Layer 2 of a small transformer language model trained on English Wikipedia (8 layers, counted from 0, width 128). Numbers have three digits each and are written without spaces.
A neuron adds its activation times its output weights to the MLP's output. To switch it off is to set its activation to zero at one token and run the rest of the model.
A neuron's activation on a vector x is ReLU(gate . x + bias) times (in . x + bias), where the dot is the dot product.

Input weights of the MLP neurons that the questions are about. A number n stands for (n - 500) times 0.001.
n3 gate (bias 0.003): 617630540338495358667353486454597366586689460406430588343487624438533463323325432608744653642545414764555567387292272590518394550321684523696491514491509327720708863540345487787651602266461465433613338690688628633423677889307564712390541532686469469509644357631741853346531552362378259509616374459431469412298573473390750159477232591544441389583216765439448533101594662584495328225486
n29 gate (bias -0.006): 622703496521496474512411240405459621483310621632574533388496604720417496696508449504795447500428487492746513831654629546700487646487630259366488723655808308341513111550391160517697452625327808370315627453731534710386564423651462401547590391508525479313593223470764421597553359496460437146600544304453458455324420593457804458436387530725228330371466517522408496566513487696474539352509
n31 gate (bias -0.009): 345444492422596598653542397340583343508475429630728449591469743540425410715565581702640660417524621630722532441413623480541566655508700688193574475304647313418554702504584600319414426709375211440517162617660639253585533676385524681476471442208643351341488479379370546554578673389605464423371325439545448528391753343467430440512237801349359599471345484261613542727500331563475662578303
n53 gate (bias -0.006): 504575819684622415414231393675631397290689644373642373479484684607569436542162713504277565492584747484449376478348475425386637564594746364225492500326703513581453290516476650371542448406480574454430659458621730549592517504560403483538619582529599579710194371412585413313736640629439479355556751424483341406648667471509565295395363479393324547278819354526517269476492479657594258102543
n160 gate (bias 0.006): 496804463558575479723577446327455457585231646856618272491714604633482599547392335469529570425492411599491571579301835496389288470828332530639475482605359419401322518488649504517586387453302550550791686258428616294280487461608697344371246561363367538413339617632692451658578650552368542451382705231298648504227689173466570521339534624433424591586444698628227364570592508508659369590366
n174 gate (bias -0.018): 568387629339377380744296415384403674419718430227505412316615495416896697476226694495742555612685486371283169505277419528357341768529636370185381691683428533596689441611500538519289471770380440715377227429617572435585748558678438568390380582848249443319566311457457559554656544616598528559495407657697651403219707708534403552931416667361661631630145575411446559325477769640414285372510
n180 gate (bias -0.008): 670299567538612387429360436675559350603579770622253395711425583504345657422300569683488438403461414600395555625462700603418579483504308430495309553368639678325417415492439730372478460382429585615666710500692343632384197474566387434478740597593437513280530636483574684393363285215384206434478575362600530575352251595587738393483313730289577226491387363732393643508742672525949753346377
n198 gate (bias -0.015): 655552564652301544508196772411555772670371479253491445416449522359203509671356383486740639308888678377340431686641540392474411614398569306702816563599438504566531641679223448457566420549530440414541405461487182523431461756309474438372381589457637439312509549744290500446584763344283547538576926535231379619378492465518692439653526469513326442438778245568184523593491409453593518525527
n225 gate (bias -0.005): 427413589608314436535359551399500582412557488741435500711337679387590585340564436546523450547480532337780508583562307639564261838257662351420388632543428580427447550340371701306492614516299390520521714592377488155377540552524496459411484557403359821520623557624725429583461637337430346599775410364488413426811587452735520643261331520363504582699431405653632471156516432508371369577394
n265 gate (bias -0.006): 238644688500318274368764389313372460496607539239549714746577656406527353504384343728737513319500439521562802491706686443478433549629643513449627423617549443691563505367533461618402504389202685405304596482613589486592509575727407598531531590641564369694588487298363372604339212209295530555067649482371378214587508386674662605390292867238408657629349387486477414577392465582686667475388
n266 gate (bias -0.014): 698592606545400547235368345440565393513654578520582545598496513451435759517349504723419528430517550279526508277599194667644427385590504683659679539259597352325676618644747571458428414351170409628439688517537342354475644339342276688691449423627385425587487582651698692696378434774291608689405522432398404582304691328406651333723297301788286427427610467448474474610645500438683331358333
n278 gate (bias -0.010): 461523606104326486438349524390597491464597598380644429394746551234565720582329676514784531456473346478357509307372491342336403349261504857400631458518673473225398472651388437460797602610579602763453541310603757591220181454330349680582771393686762468713324551187327330439675524348495710470598458586798500465317346636642263401437853454562500588569564496655444477632571568744495491382348
n306 gate (bias -0.015): 370508403608533552755466622456407545412484539402459539573291646484557347612560310620615419547568409593370594558562741342352330331306524649278527381571456464460662757360545508658476585443295629798773591500295209408397660585528725662593851512473418571367428748747456372220485579423426531485467545364597421488310628667359496464464630504520691557508403346810364545199327274441548393592500
n3 in (bias 0.002): 188584664353426383543627580446569541496491626542213461482362477691326284496471810412581573330482589107740618694696733602433572572739513347486723166439702540495541426635420680275698405428552810653537500531368541626606433536685482192527297418283330597413682577496290315564582625446514337747208610455496597526500475518252732646216610446282247341315482456477334472401250637561608656612541
n29 in (bias -0.004): 380573415307553509348478510547496227606251586818476766575375768595567402639827569375429380446385477460683509615550449610435326556491555575802291723527388602234368553645496372266253283818549419627462656454505238432633454458631486434537664325698568445509491241408662155319741442552500632425590229268528674738514609394570665560767618602622449297523561555648328084616177647514080500402411
n31 in (bias -0.002): 319381672597687737549493561566380331423476598420461519618478457327516519322493531784344344783358535339559432684485512557415434422414416453536790480557426670484202512553507466378531425625366704545532745431332309366492539216426368684224473685771628469658692504496554468361578260382460371272362524697589450608624598596746520454492473442711519433516675347691588540560527339376531365504488
n53 in (bias 0.004): 711619307351539546263472303529741500235850618605292581411343559662214265650500673767468548443376628387580463289536416521521492500416336437295472649381433625274665461670449590529709614592420447447401327562656362587269512450382362669408458331520654656443554508450438621633396591462796381556385802284450331685569704661508648467417578858524521322424483607530513539388422215390626526692559
n160 in (bias 0.003): 414274558517553764334586419287492329487666743310522404749649766420390751444411223376657603630368760675391630420546323649474548509709517361536359244508306711630500331483577475492591443296458664487389406316627682820462491401570315422427378631408475785655611483239577420491392433369389157639663579534582547533802459564417518462701314410580466390231396394464651606268530244639660548537683
n174 in (bias -0.004): 556662455605513685468548275572768440617509381394269504462371254508161538638512596556456436365504504735373672366410559620521534298652384420456544410364462370356347513594504681682694432178540651475556496404351682654737374218347370475563699619390696347529779721621450713327480252576392496240637564701285355403552583475530397570517813626733342726648508293530496543383377496430462612452258
n180 in (bias 0.002): 440450602350461331285696195517467581408445652662577435560500538475483470790496504726516419525550650793849479435357631633302581492415479479526589534434454454665628452566611562550407380572403360570465604508558492571175546420670513696580250744480672496557583560412571500634544552423300847616737560370352309488596314254296101733404533597238345363347415350496669335310752625291678401476496
n198 in (bias 0.001): 304616383448491303573532254626609492380542581539304496635351403390688466562641649401392572712326405661677455345504689616771648672588438210483468538648454696504496586276441459607106496336355366369189624227730723548554813693382479521747462683532508302683488695641504427594303318547285385464526308750366686379366555504374543512417381634398579543567655652405491337532549521398638355460517
n225 in (bias 0.000): 293395669449504691614594560435379222519477363643368271411478531707492213356432696500394748326587379574469701453740408760458408576381586374353354699537435466538461626363453668474546373327548411723347485572294542380549690515734561427160370488581622680504542658511622465672507555300637567562461523508592417592422303398561446432481451515570719523465527485688539590540526327530443589226404
n265 in (bias -0.001): 365348552376534558524516605500625242277538614679339548192448530532504349608582521320480436492504455516572231504702471372429487421508566542635224679553788525341492448464783557512412437672753326463616504203275274622759508383702663331696471682431622163532463686570396444423376690808534606353636351525471669524345332438735513307496488288451521572672500566577444590793520657374600364400395
n266 in (bias -0.003): 328199571691730560533541505613400587419552517677504550622471587513672275423653381433438426626393513425452517713650698368594383625431623569531504386517595410305805429416184289585185474803653420613677271347563509455305569392465517361444548723492621559450721639675440646407595527543372454651500351667388305566558456730409631564193454242249491504257176343668319504603647496714509197756530
n278 in (bias -0.007): 467629551428356496454463450601614589487681436565389627553580800449531597374508440662893559411361781454372500595352623604670584369346521680687739397414426709544314753364537298556250606408609296590392547002603685363474635338394727235443636606403576750632604894244435401303542509566410449650536545278680379441608287188562571293374453395462435287509561664527594320475564509389456429462394
n306 in (bias 0.011): 496397577597650458581647395487621767318479370527385407352560534508440735488578504750580588431475492697340496440378739554433778404487521609413288615316400617571576284553665602368793606597404500582642516446348811352384396613441571711416529725407484624220504398313633328496504573424414631917521432737592269359414567314386360385620635454618529309525408537436556345159422318354676257324306

Output weights of the MLP neurons that the questions are about. A number n stands for (n - 500) times 0.00097.
n3: 342535223525492511688328262280330141321723532507269404526451408537433753784602690582651637508653361307467343441450434529646342613591792522583403563605477283419492573412708511567616599463458360527565405555733519500322446653655305557500304341485560404484729560496566602457644331598468662516569561382603507447345712609385443485523484528634507570442304535384678357508725259589587472551463
n29: 350528321457560511647460558379415484642432386718424595508550422685469636590524781468395612590630544652287476458325587534475409333453652676260376405624672463159702444459371420504469522431488542381591382660463635555321662651564430467366489438598350580247412286536585801480508355423533430587690226476545465361687680496263346290669672684703713307628648647644309389496336443321589423489728
n31: 519468518358588585772540409443422449560490511374452601496595342423377478639585618537412632530483619297427399230775497414565489592739317441578387605518445630692530374349320413331577403434442691594522500130451384460613651365412472637460500482748546605522562448474546252489667375518590610481345489519370732630595634434746594423416351556607531522363642526249344275666616422580567444490485
n53: 477399459659619352360549567552473254661479229485645327412485512340650584481650630565540263403638858537446594597375496392259617452541442245543405747541614326523519511457220417529430625660821287353643539458606496328511331588492317493788536530493526587566538511496528580405338409689516552563545511589361456267492452363560579674599587492539576646561641527333387515489298280540489477453761
n160: 298334492450532489727381504533556321526412432564673585534746468718666708557151531623619622243688574267493523604589581585622485557668743384464281635587660281527365646451595385579417618407453411496438464414286455590617519315700384500512493595319304373476801507476372500248666480623456530569310469663448821461438414390438431366713500444595396401478459360449426570705635480590496679382265
n174: 389729274504725496386530766645177593668489604523533383613453141543426585607689552229321586521340629520388773400560454450483259508349425760186366411551642368407471417773660658402461600306532624613299475455655617597338636591533531678620361472524422411371609446598526521467535256508316583894552508516298339507415491655572476492304683666570392541542373576378484536512481595318500434661350
n180: 734520733428500385431423426446605650485444727477280393347446721366331468640528605697517548259550638632693441628425858391492532643356305492399612409350488451618407277484685443665458664527626583543681742268496374412345618391400374664469375488516569386565504424480213383508707545577602508627350691157282607613556521412390602379364762492254561356317417546460504556651467621496426666436588
n198: 618496426707460719651489429135524742565598565381536631350430636479465616289407609245404556561561480547458366288472402655641809504355557726634296458643312451690508407277452348542435357576456500532812200408405473515373516397340421511610485640465396668582400481339436776629453641378496434529674418240528542731484697456508453702512456402244374568770401550552556612523582610378438411692428
n225: 419376448472313631592458433269647572369454256573359489613699699440569473237531630512607538523569417655605444561662507292729508485500450711438409427809633681259573557688301410416635545605530594504395415645410540416481687373416375375605507522534416565302292649492588790328282504481488485715808374496535357441333568508748347518351678411461420557536392667595500519515440508413463253511376
n265: 305666339507367403547315471534504496743409439573452910581609438630396307480557582593399444594588583621546532508596333700721349289429701492271239519325508341623614287616492565535473526477285477702583492271575651670636456607536491386650359496291542481390580454407653471637687450358545632521191645472537693540648382291663658370565564401537382532274530327236400440504466386427847496606458
n266: 621391676306686569603428509487358337532237232543599524275309378703413340440529516649496554651748569528383500531325508577192289532480352402446430637615475717459633389619657492520642631688427633524403475492644271500549459338348545301443555428278614484341975362719522642603387274483492588542463572475588611413611341364593391567355340454583449380723469526447520770552741671575728525349314
n278: 185464912652471538437455683594483480425338859492364265237302471556484344588600360372491331483512601544500727605577415431551613389544295469492594305587398359577488840373611496303634545359638438759350620475635622549500577539590442556536527136790579688538463418620626620475543699757630297475435460529421567309447521340585439625290504479346477389419558551386528443671260417500393512334388
n306: 405341643408545594315331527453431567529221175575409675295416596276543511442637592470539624512629285617375530504660539560562693606540565608550474657642425458325648661671311337547500647736493507570578595489302551559623670291549271531408254471482680618374635382643595712259397290439365573504652463568378395421500645586437474307526519416485275576437415453530478463547507572550671352571694

Each question names a token from some text and the token that comes next. It shows the vector x that enters the MLP there. A number n stands for (n - 500) times 0.007.

Then comes g, the gradient of the next token's log-probability with respect to the MLP's output, scaled to length 1. A neuron's effect is roughly proportional to its activation times (output weights . g). A number n stands for (n - 500) times 0.00079.

"sh", then "man"
x: 494373346395563627368166729622540558641450332385555484461662465566560478473414606551449627598399328665730559575370503669485661567772396579296467381411512405470619462358666627713466408378765668410523673635495541306529481636454306170755370539505504655502486659517428469648365589635385477390492508504489166529473495652665347527700575749222420249390476535608406535581506365376230412413508
g: 529572446405532618587553552620674526690606373506530537658275632455593531483302471495547401517426670534633571763312372556254602584540416590585659574437655631549742512541465449628443484435513327670374488611473541452400431410514683459376523571650453436386697401445407558457315569551465549461505416640591503387392335493314219523294396366484664526568262223401467564590453374614548560502385
Which neuron, switched off, lowers the next token's probability most? n31

"f", then " Wa"
x: 404349273483441603533239757591415465740397441353432501499698380541548514349434617548422738587418379580570473570367462532601703583768461580487458391449569474589696473286535650655482327441691635338536743460344430292579586552501511292688470551534606457476519551388431469712488462457613503316278623435510291570500552532706330458547682798405546036339441563497523791696518269409381403429513
g: 342445555598476565191527569498416437464339600490383396280576670519490580320452506571490505443755737591515517581574534509464427441490319748490463379413577368581545546577494415498334545577507478449725426432406333653307644492491522384498551346527507486428683726464438467689515598701264459445559597409463205561413613590486461608369451355582229489557624428389588633567562534608453554742589
Which neuron, switched off, raises the next token's probability most? n180

" de", then "f"
x: 457458302295407527451219730610453582659391379240331443624501554404590610519582575467455669654393487712663449513452550460443723551671444513575521301423615542641630434455557500579592277548703596403640815555380456433471452417561422302859348527578492504560526516479611404582515456482499654393354458415603312634601588750584374500604621721393419182302330588427330642601687171489359297413356
g: 779348509528500481489509424518650341674473417453389528723488672630523703373469588570598710472438679392674536565232485670538368494529522697385449735543689484448361495700353371520494383671470307706449538539462334374498349417404688493588438342379518522385573408473495567687554369461487481327437737407376388498489519422486483377378668325587594608477420555396427506539454332490524599423560
Which neuron, switched off, lowers the next token's probability most? n278

"ations", then ","
x: 370533299462445471539283711555531680508568384425410635584553489467670621639452487563359628486487445742630623351520352497499583405734435506459484383374587312361663557458624617579517273505839602416591763421500416310620486424549235330719522466446313585474564548496589408637375441709587548319541601451593165533541509578816380431637490617447457125326510594471596624653607311470344135456434
g: 567252535525340656528401375629370565584724173444621582404483529587557417621435295487499483606345440670736332365529588599641504693526692541535323735546553485465660552507415375462769451410378441410334402380477701658459429441381556433533416552387553552428530406623532474679357411612397451565617563421486470589493420585598467543465589313392623307544578468505484611431423741331383535462508
Which neuron, switched off, raises the next token's probability most? n266

"sh", then "all"
x: 462344389370526590446176701618564633648357301385507497396679477519564402536421601606458574619428304712682490604416563575486629513665383489453446453515608430539704536350640472833493435437789640453447599572454506310504440614376286171719312498466584595495665740713447384629262564569407511388408571521425296467377469679618388497633541751231517236339460615587438643591514284337335407560538
g: 513312568415462499493550485576584598484523526716508397613631515576683612447622464487421494692545574475503261533178545688514707606399404628564649455444487581443593328369329487643316525568532424491537480640520593450450297513582451534488465332508354646712455464487512505785426389396323471499333372316534345399374617443514584676483638625314682417414253636259599386494477536546590599499537
Which neuron, switched off, lowers the next token's probability most? n198

"tt", then "y"
x: 473541275389489426386182664468442505743309301221498530509487487448574572523439656518522580619360368649511465501461483667347693439542411581384553277595551454503751596391613760771440316398723612459643600527353418310585590604379400232791494616629586552571609438552491444650450586630575456446670604408613342467476549473742356631673616623335419144339557573433480612466548369523166323517437
g: 660701339481621573561439500408285575651639476496584541411330565516511635571483481373532497421457475516311643463348453480553302626501448502561510474547797328451526310611471339420353360424691358392441450409556514628622564469531334241693395533616447495434348523529517432374612615575580647425309552669632747347504514645371592533470465596436622580589509403540715477246564400718582420488353
Which two neurons, each switched off alone, lower its probability most, in order? n174, n306

" Su", then "mmer"
x: 370432231497399507431127742701492569607467299282419539738519560428589526571596518527575561515477491569781526531332552488379566570565494438431542345477684455623623544298518626576495373600765501322674615346352522383546619492581429277782496495544470685541728492554582391752653529469412353379387453489470438561489459570633318479524654580361533122395405574454595800610624242381393251561296
g: 409544397553711459468492561682357562655644657687381469727447499583450519470556357279637505663421616438394486454499379475340438434405393347609571492589709652623248641476546449424472588604214508554486430546590356326542723364344699505536497476555617643500508362452308533635632470285385459571503338463418629589566485329403494514795476529561560523406394524457497326500373386546588586648396
Which neuron, switched off, lowers the next token's probability most? n225

"t", then "ive"
x: 491363381449520498591207779492489502625412385119457518618757533495527610496466576521465567650321473709493548462424471566411718378791432603382387388500516422584675572419540684666580444481755723475550690486343452300554602458426373236589433564644448554500643459338618502678443584690606394478570451364415349475499523566867376489759562692362417171342376571366549494535438484424277274373456
g: 533439402175475486400323572403617361572567511379416648734372456613491415577452371473483434523333657547544844583430479742530544419484624506403576634429386568499483473462457425323493508342693479582462433411577578493566564555493556347303407510517432363326533300558454338492686511329415604577643737689420579510566736419438366419481447605583679685550559371439456478529314534535428609661682
Which neuron, switched off, lowers the next token's probability most? n174

" Mi", then "ke"
x: 502441324411562538420178603676489570612537370318423579629625397541566665525499664605487512495494473692688442470346626520330670599578279332560438388376599535672605529382627561487390303500746543241549650412307504464493542539591506326833450490657560568578602536389544414650454576587442290423471478442308350631506472633680335614543632727514485028369427628449606689515687185448494289422328
g: 431594497535425439493445521488602464471626532552504553631344536582372502397575412529460507224321443505475596480610526643575408619403442576445422641433629511554696350732699336135235478552641536418398536572443625568537633540613543591491368585604543590312525407699167519523554477580442398458581502459666597577549425574377268412690480486495644551434242492463407452276393457481627628707461
Which neuron, switched off, lowers the next token's probability most? n180

" the", then " N"
x: 482539224498575507407169701596436626622376449298424421609602419569567306497540618522643643681310435694556475486458564405379654451657292586500544435397576354540616620368606635574551331498774645392543757323362399289558448579523505342719423432591567567523574440419697396674349608569580393391409563428368298516533763609699302598575553730406381093424450698555477566598569338438402259517450
g: 655494487552519729392594504415401458510433536355499578477426468466554306518516398529422400520577438235661414548334549473544242448560555574470464625550615581675523314644533330346632466537396608394452601628583517580359521644277467389487639378585316479385654528412462611596384605547455577527707525659466649278537547490538117414398561289368561519435480388638576566600641584413803497641507
Which neuron, switched off, lowers the next token's probability most? n160

" re", then "bu"
x: 423546305320610550410265739684470519672391335239320486591512447390658567603501563412569783654431331653651455414451596436394700511685525653440567397519439437600639472320420589612678271530718642512600681491365375370544455504703598369829488469584540500603525441467567419663464558515611499292422544441469264541563479642652341468622571720463348257310349634464413532502598088391355350611360
g: 190477667634480491476480399703592385486532320625631295349473555537403635446530548661537517561415610425548277299454601464107472650429513474397554381489653373405408442445616506400554342595463413676405576607549845491393483543551599490693507635626743553454465531683529539442399681531488274439447651457485569518491618489517701452441403474598384527350513453521642555449389420415548516404390
Which neuron, switched off, raises the next token's probability most? n278

"-", then "19"
x: 496384321498470559423205756644473578565359259307406514655576497416564316496665464580584692659480431607524431551492539436384534524668556448399515354433575452547696624260536660546427332520683589432561724491435386276560498608573357318862471482574478640562732504586543342632584684567598514345426625447432319510522525686662327522508614627474421211306297607661354738610590216441358253451277
g: 349419241504555455593585371373502665366723546406446267583366562657561522460453393392503568371468484460484435611514377581550396507432552232549474388559664386496663598552874496380265333485622487447582546646466533514389504574663610615560652378292614414443546604323477571591459528265531631462453401439485467481682410666487632566652465625431411633286474554528574363496439455580488779579478
Which neuron, switched off, lowers the next token's probability most? n306

"es", then "is"
x: 434505379405490552504137687705594706530538330386478621546651454372512747528465539493428641607426396763660554363497310460498629397641578554486432290451552423501711717435572506576508307412842590439617716490333492249521617455457337274722481406477434602419523539520687378508458548820549399338474586451555356522365458564716451458531566637332403108361502581459614690658645369448297259389469
g: 621536588495586447490660330413640475731412449647774464562381353667488345323340432406466530527530649318505465644428414478562592526570695821505411570591319644495550642637279273476419568266630427601552429258574490442370452512460501462588499604544345367544603393445525462403506493586507384486544551448432459567443534428610498676251602498522721517689447265394511550473506280475496538612598
Which neuron, switched off, raises the next token's probability most? n53

" the", then " Ha"
x: 517535196500619534414172715616429597603348447349410393568573388574594318504542649546671639656315413649574442503438587378389638474660299594480570417396575334495625628341617629524532347491769685415527780327373403315515428592532525331751418457563570587573578417394697395679349580521522381357412498439444268490557745636686333626606565731407445131415425696527461592578579355422432265521452
g: 555465482553509540386678503491524423549623428557514565552293411478418563517459358359589617630489474587665390587208734478598492684362443490417614511301724507397530445493514391487680397569333380401540440513554434623411606530273422436394659406654360562389581623474256522629680577532511653424578556550510539423456596566543513373164580398349472543405580532697677584321357504480841431429428
Which neuron, switched off, lowers the next token's probability most? n160

"x", then "il"
x: 407457290317551560496249693550591635558499286313539486603566537570452461581483540560462667540402542594583491541626407449542734491677562470484470421453417629397619758279480669761483281409866658300453718426382595247643676621369313316723371629530432446481669522479427381545477593571549432455443602321496248529442573590703300544685623564428419186382390571603456611686600285432299233418494
g: 306590394510531491662593533381468251500296445561759474529514476705675515431479646451445684528582499213555603665636651487689482485480717450616323689482486448509426399341376249538358487345511571403621398274611543654354497731457370607588476506627458473288580472454442419480560388446534643575540386492399485593582608406526540565507464576485511367587543433510522425599401728217468618404413
Which neuron, switched off, lowers the next token's probability most? n198

";", then " 15"
x: 497450283472383509335218713662537631529479196262459514685619500519573533611417544545612716620423459634676463487487475541514644405598434538319421417445495356572612591397528479600527442479813758334534741437379445324655500574574353261802536462652544652433563341505597511655415655634610481479384555405416341469497551615560303540556687580340283179284372693469538642665588265406505288483325
g: 595540748361616648429473335521287490449678617458435406506308534459354508700329410511577449426470544255542452471500694481507466543443631464564524614716423236554649641521340458423696571449531419360516591433659396338607530518338327667549437549292477558397499412516561503692561471533577529619448645500511598509426471669500537453317253482774683474335467405456364340675625544447524653405549
Which neuron, switched off, lowers the next token's probability most? n29

" I", then " de"
x: 530436271492568598405250650691508585555407493263438464571547599391579554657513597549418639596497486720660484490336566437373724544623273425365417415363647516664662445264464648667482416482806592466644788366348344372468490438527301306877470509586475601533612493499606365748435487582572450475403514415335321585626604588636379564535592719312373107391367510481502617621615287525394350395394
g: 358489442377395382545416619513518496336768431490376472432593427411376585369322569618462601495469423700701622449819484366397671576414499567474623455650533399415511491713540518722414453586367432575587497423353541444406400272449498675374347635437427530270589480571490580384486408712373531566463553647656356574547568438437622625378546458391374485438363739470544444730447629345615632398641
Which neuron, switched off, raises the next token's probability most? n53

"th", then " Na"
x: 346431289339611591388208663482414699513371444268498512713645542617558282419482615525580650608445355611658316588321426452541620553626380415505444456449589352393670529279540621673527344543704710417599720549332428362577490497403327250833489517490439675561553510496514426407450519581509353446413646354492337487443474598787462718526592888603547118435425578402507679583604398501308410494554
g: 494532584391452755403431576414621595629449374475417575507403495465576408589379469683464390512423512524652577508472657637575370622626501555504570553616370581610336378667401297288685375261562365488458540391478491472487431648362460376578517648542236599290486363647524331475521581362472618465518414709552438284492522610504280408499525340501643550804555227581510573638597459592681433577508
Which neuron, switched off, lowers the next token's probability most? n180

"ot", then " under"
x: 411431306333554441464269563643575482578382150337512428477537444520526399537573450539502588429235399684457522566430474616463680460605399642415439315546551547597710749529585599490479485509774646541520585365326502542503462600451375167783353436616532646602733502491385246602480547530677487383377449541544209391678562641798387459684720759396416209289434652454602634547654410545268355476561
g: 479404510430452548469528335435413650599546587579522508633533594581449526443489421593492333425474463429472336491446425427527638498505677548530586330337439583597503481428479546628559293580473618552310367501754533535410604470625337442459257581368825520396352575250372411544678467394600235600778754438615318553464511601580628658581444596440365355368611351550480517679492642287618512547493
Which neuron, switched off, raises the next token's probability most? n278

" the", then " la"
x: 487546221485584506407161729603433639626340457310421394579584414567598277504528622550675641692307426675557433496469585397377634453669318606508541426396582344562625634351629635585534315504768650406510748342383392320526445588530518346717432435563572570577614423449666385680359594525556379396400534435374302494552756612665288620567544723402413119393429689530485556593578337437425243538484
g: 480436650412336358571509459405287468395352598495522383797366641584489347621600595576532352433466727637542579521426560668509678446582523630536343651494314504505486587428576686363617656427488595473603758355286523477468502414631526522303317365583479469568534590557361484397332402494637614643715472622565525480402394383501513460540661469246377561548578350452314387410506383598393686448597
Which neuron, switched off, raises the next token's probability most? n160

"al", then " g"
x: 439478382376543551417335517544536615628542317280595573495748457493586556550417513549310735638281410697547533453483452542319588564785367638517532475365478406504654570365558637653521287455803660534503774456276432249573466583601445314826398335546401591510566481446551554584339545621593430452377480394481348389451376616684452602567568727341425190419507725526491655698631321434262187377526
g: 401479354637537412513527524275447512644485527763426377519605492375427529472752609532559370557591521588408145650589511692370720262755499404519582483514457467292529450522639402531557623562436271479560440650551401261415622714681612317398646430458504408515384586476509394496440465426662344302371464594490435686452575568417639417575474633403483601592550507626418476512389588539516398493389
Which neuron, switched off, lowers the next token's probability most? n266

"A", then "-"
x: 452412326543554603420260764725368653612312256317426479509636501518632379550567646694521517516486478780639489470498518418397612611527370426410285425475626367493684646289519603559501370494724564388485683397305455318479558604576382266698490499502442664512710405409690318723510613498574581466315535526355215624557606559626431559380704672464493173428437649562410703549647260577379216389429
g: 470494673410528608396512386566495545585361451374635571545230368384465296256489638369593512525464417511360594493340531621701370611629578420585493565612553514770570445368498404401706677467610299492514647415599424452447665480534561410637436570671437341562356300428452536420560632491732563595330555520403546376419519683606376407496525450610616392591471267442385572452367553752397572404685
Which neuron, switched off, raises the next token's probability most? n225

"ft", then " "
x: 430353370395528395528244695569608513629541326367570502586754484545575456480493520486309589658436411751538509564388465464561690502560370466568557425603551428471793713418587700509432301464844645313478638468484464398595548509407371103784457494716382631513473634450594397673319401667570286358522542475565397544447531435831320548632533659501448158264386526522435626457603375469329269492490
g: 467466706286375305568422622585590600507485454597397460422473605533512530516552422558691425480585510387716516293455687379391467601562564368587511280498612468374581434481371630683288576652573604475487372433431585469260659577437411497467404609670750578500671639497493571595404599398320461431529333211353428429619791690516626647484512524518500423405446652440487544515363453318568390344497
Which neuron, switched off, raises the next token's probability most? n180

" in", then " the"
x: 569575290355585520390175748537459531557394344307349485590649516385688545549595665623461641757386339670526409495426535568479584502731357421458435412438581351466638547526563556670492388610808644319472721433395361305597422485731489263776500452540533580498589407502645474682482457703625453400381528383492298636672536655580334527484486672451333202314396659494428533626626224436347241488440
g: 466698573339418549562550526673424320375346393484429785665548508575391684413585459544297465455542453364468512595427485538600628379426529575467549572522536318488616547537434246577724559457512350572500415357400471448386444428677414206459597543582434709482316353747569642579423655601706532467462693589497463300247630302588489544578716446509503523553608446424370524462507336509549385527580
Which neuron, switched off, lowers the next token's probability most? n29

"ra", then "ft"
x: 442353252367587594498161773650442517596470192188590560517526505468642465509443547524483624611439243744517449650392399561452804669755406524487415329418838470540674542251470542559386264433753659454493657402406477347559468690612476209758585349638467607522611452528495473640461428478439501485381434541415339532459452741558522533560542602315531284384461658521566619662473295485502486547379
g: 500589541384545258672547678523567231559563560656529629502486364611654544443415373331468588491738747529443298434488470452485461585395541455454464401679502529487104468472318475429351462408463518443501604550415491445609464481299742472343465518524613529489820584368571535532587633535583550403727377251415688688493543514388602567342420546473331579455611623491425404481392590489508513525542
Which neuron, switched off, lowers the next token's probability most? n180

" |", then "\n"
x: 497429254511452565375234669558467725549471332257444595661671479534587552588439559480598773594424350705550541399385525458409620402706450535459627343435443463573628574426482484628498389492787667294612691520447466330659490493533371238814502449609525522509635403484668433696382580576570469439287572433429339446635643576587203605479701599354338157289369678496457566706596312493427311458355
g: 472575327419649400689667501459676588598493740222390478537528452538481414453424558470494548507552485559525487508559508548254423561411539700519430431565397474322426420412755388613461530590569667419491623617355534453431623473838513275548423453457393535533248503470574625357510376404438525563534514346512461323560519314378204381645565603560415724600447705425631573543457684587453617330471
Which neuron, switched off, lowers the next token's probability most? n265

" di", then "ff"
x: 536432338311507548450155541649506508617412420301442539609592452341699463588388542529541563560376408670615450409565451459374661509675498627432625249435485492647585379329475626581567227511701584239704756539420446398455376441630448299787391550598603469513492438496575451567380696551604597307441584448449389695572602672710357498652704837408270278307379607537533634550709261474410297461367
g: 730554360602526626390370644523372659621506470651562679545626367719672489419359475710746510316704435407556525360298398587451492464369512492341318571528499550515635421555417483634688576443531515749520603477324448488394605372295455521658602529450600490628298570510480281449589284575462508698444549453467501665400464513370419427454531387299556530517437514583518623566362394491377400269542
Which neuron, switched off, lowers the next token's probability most? n278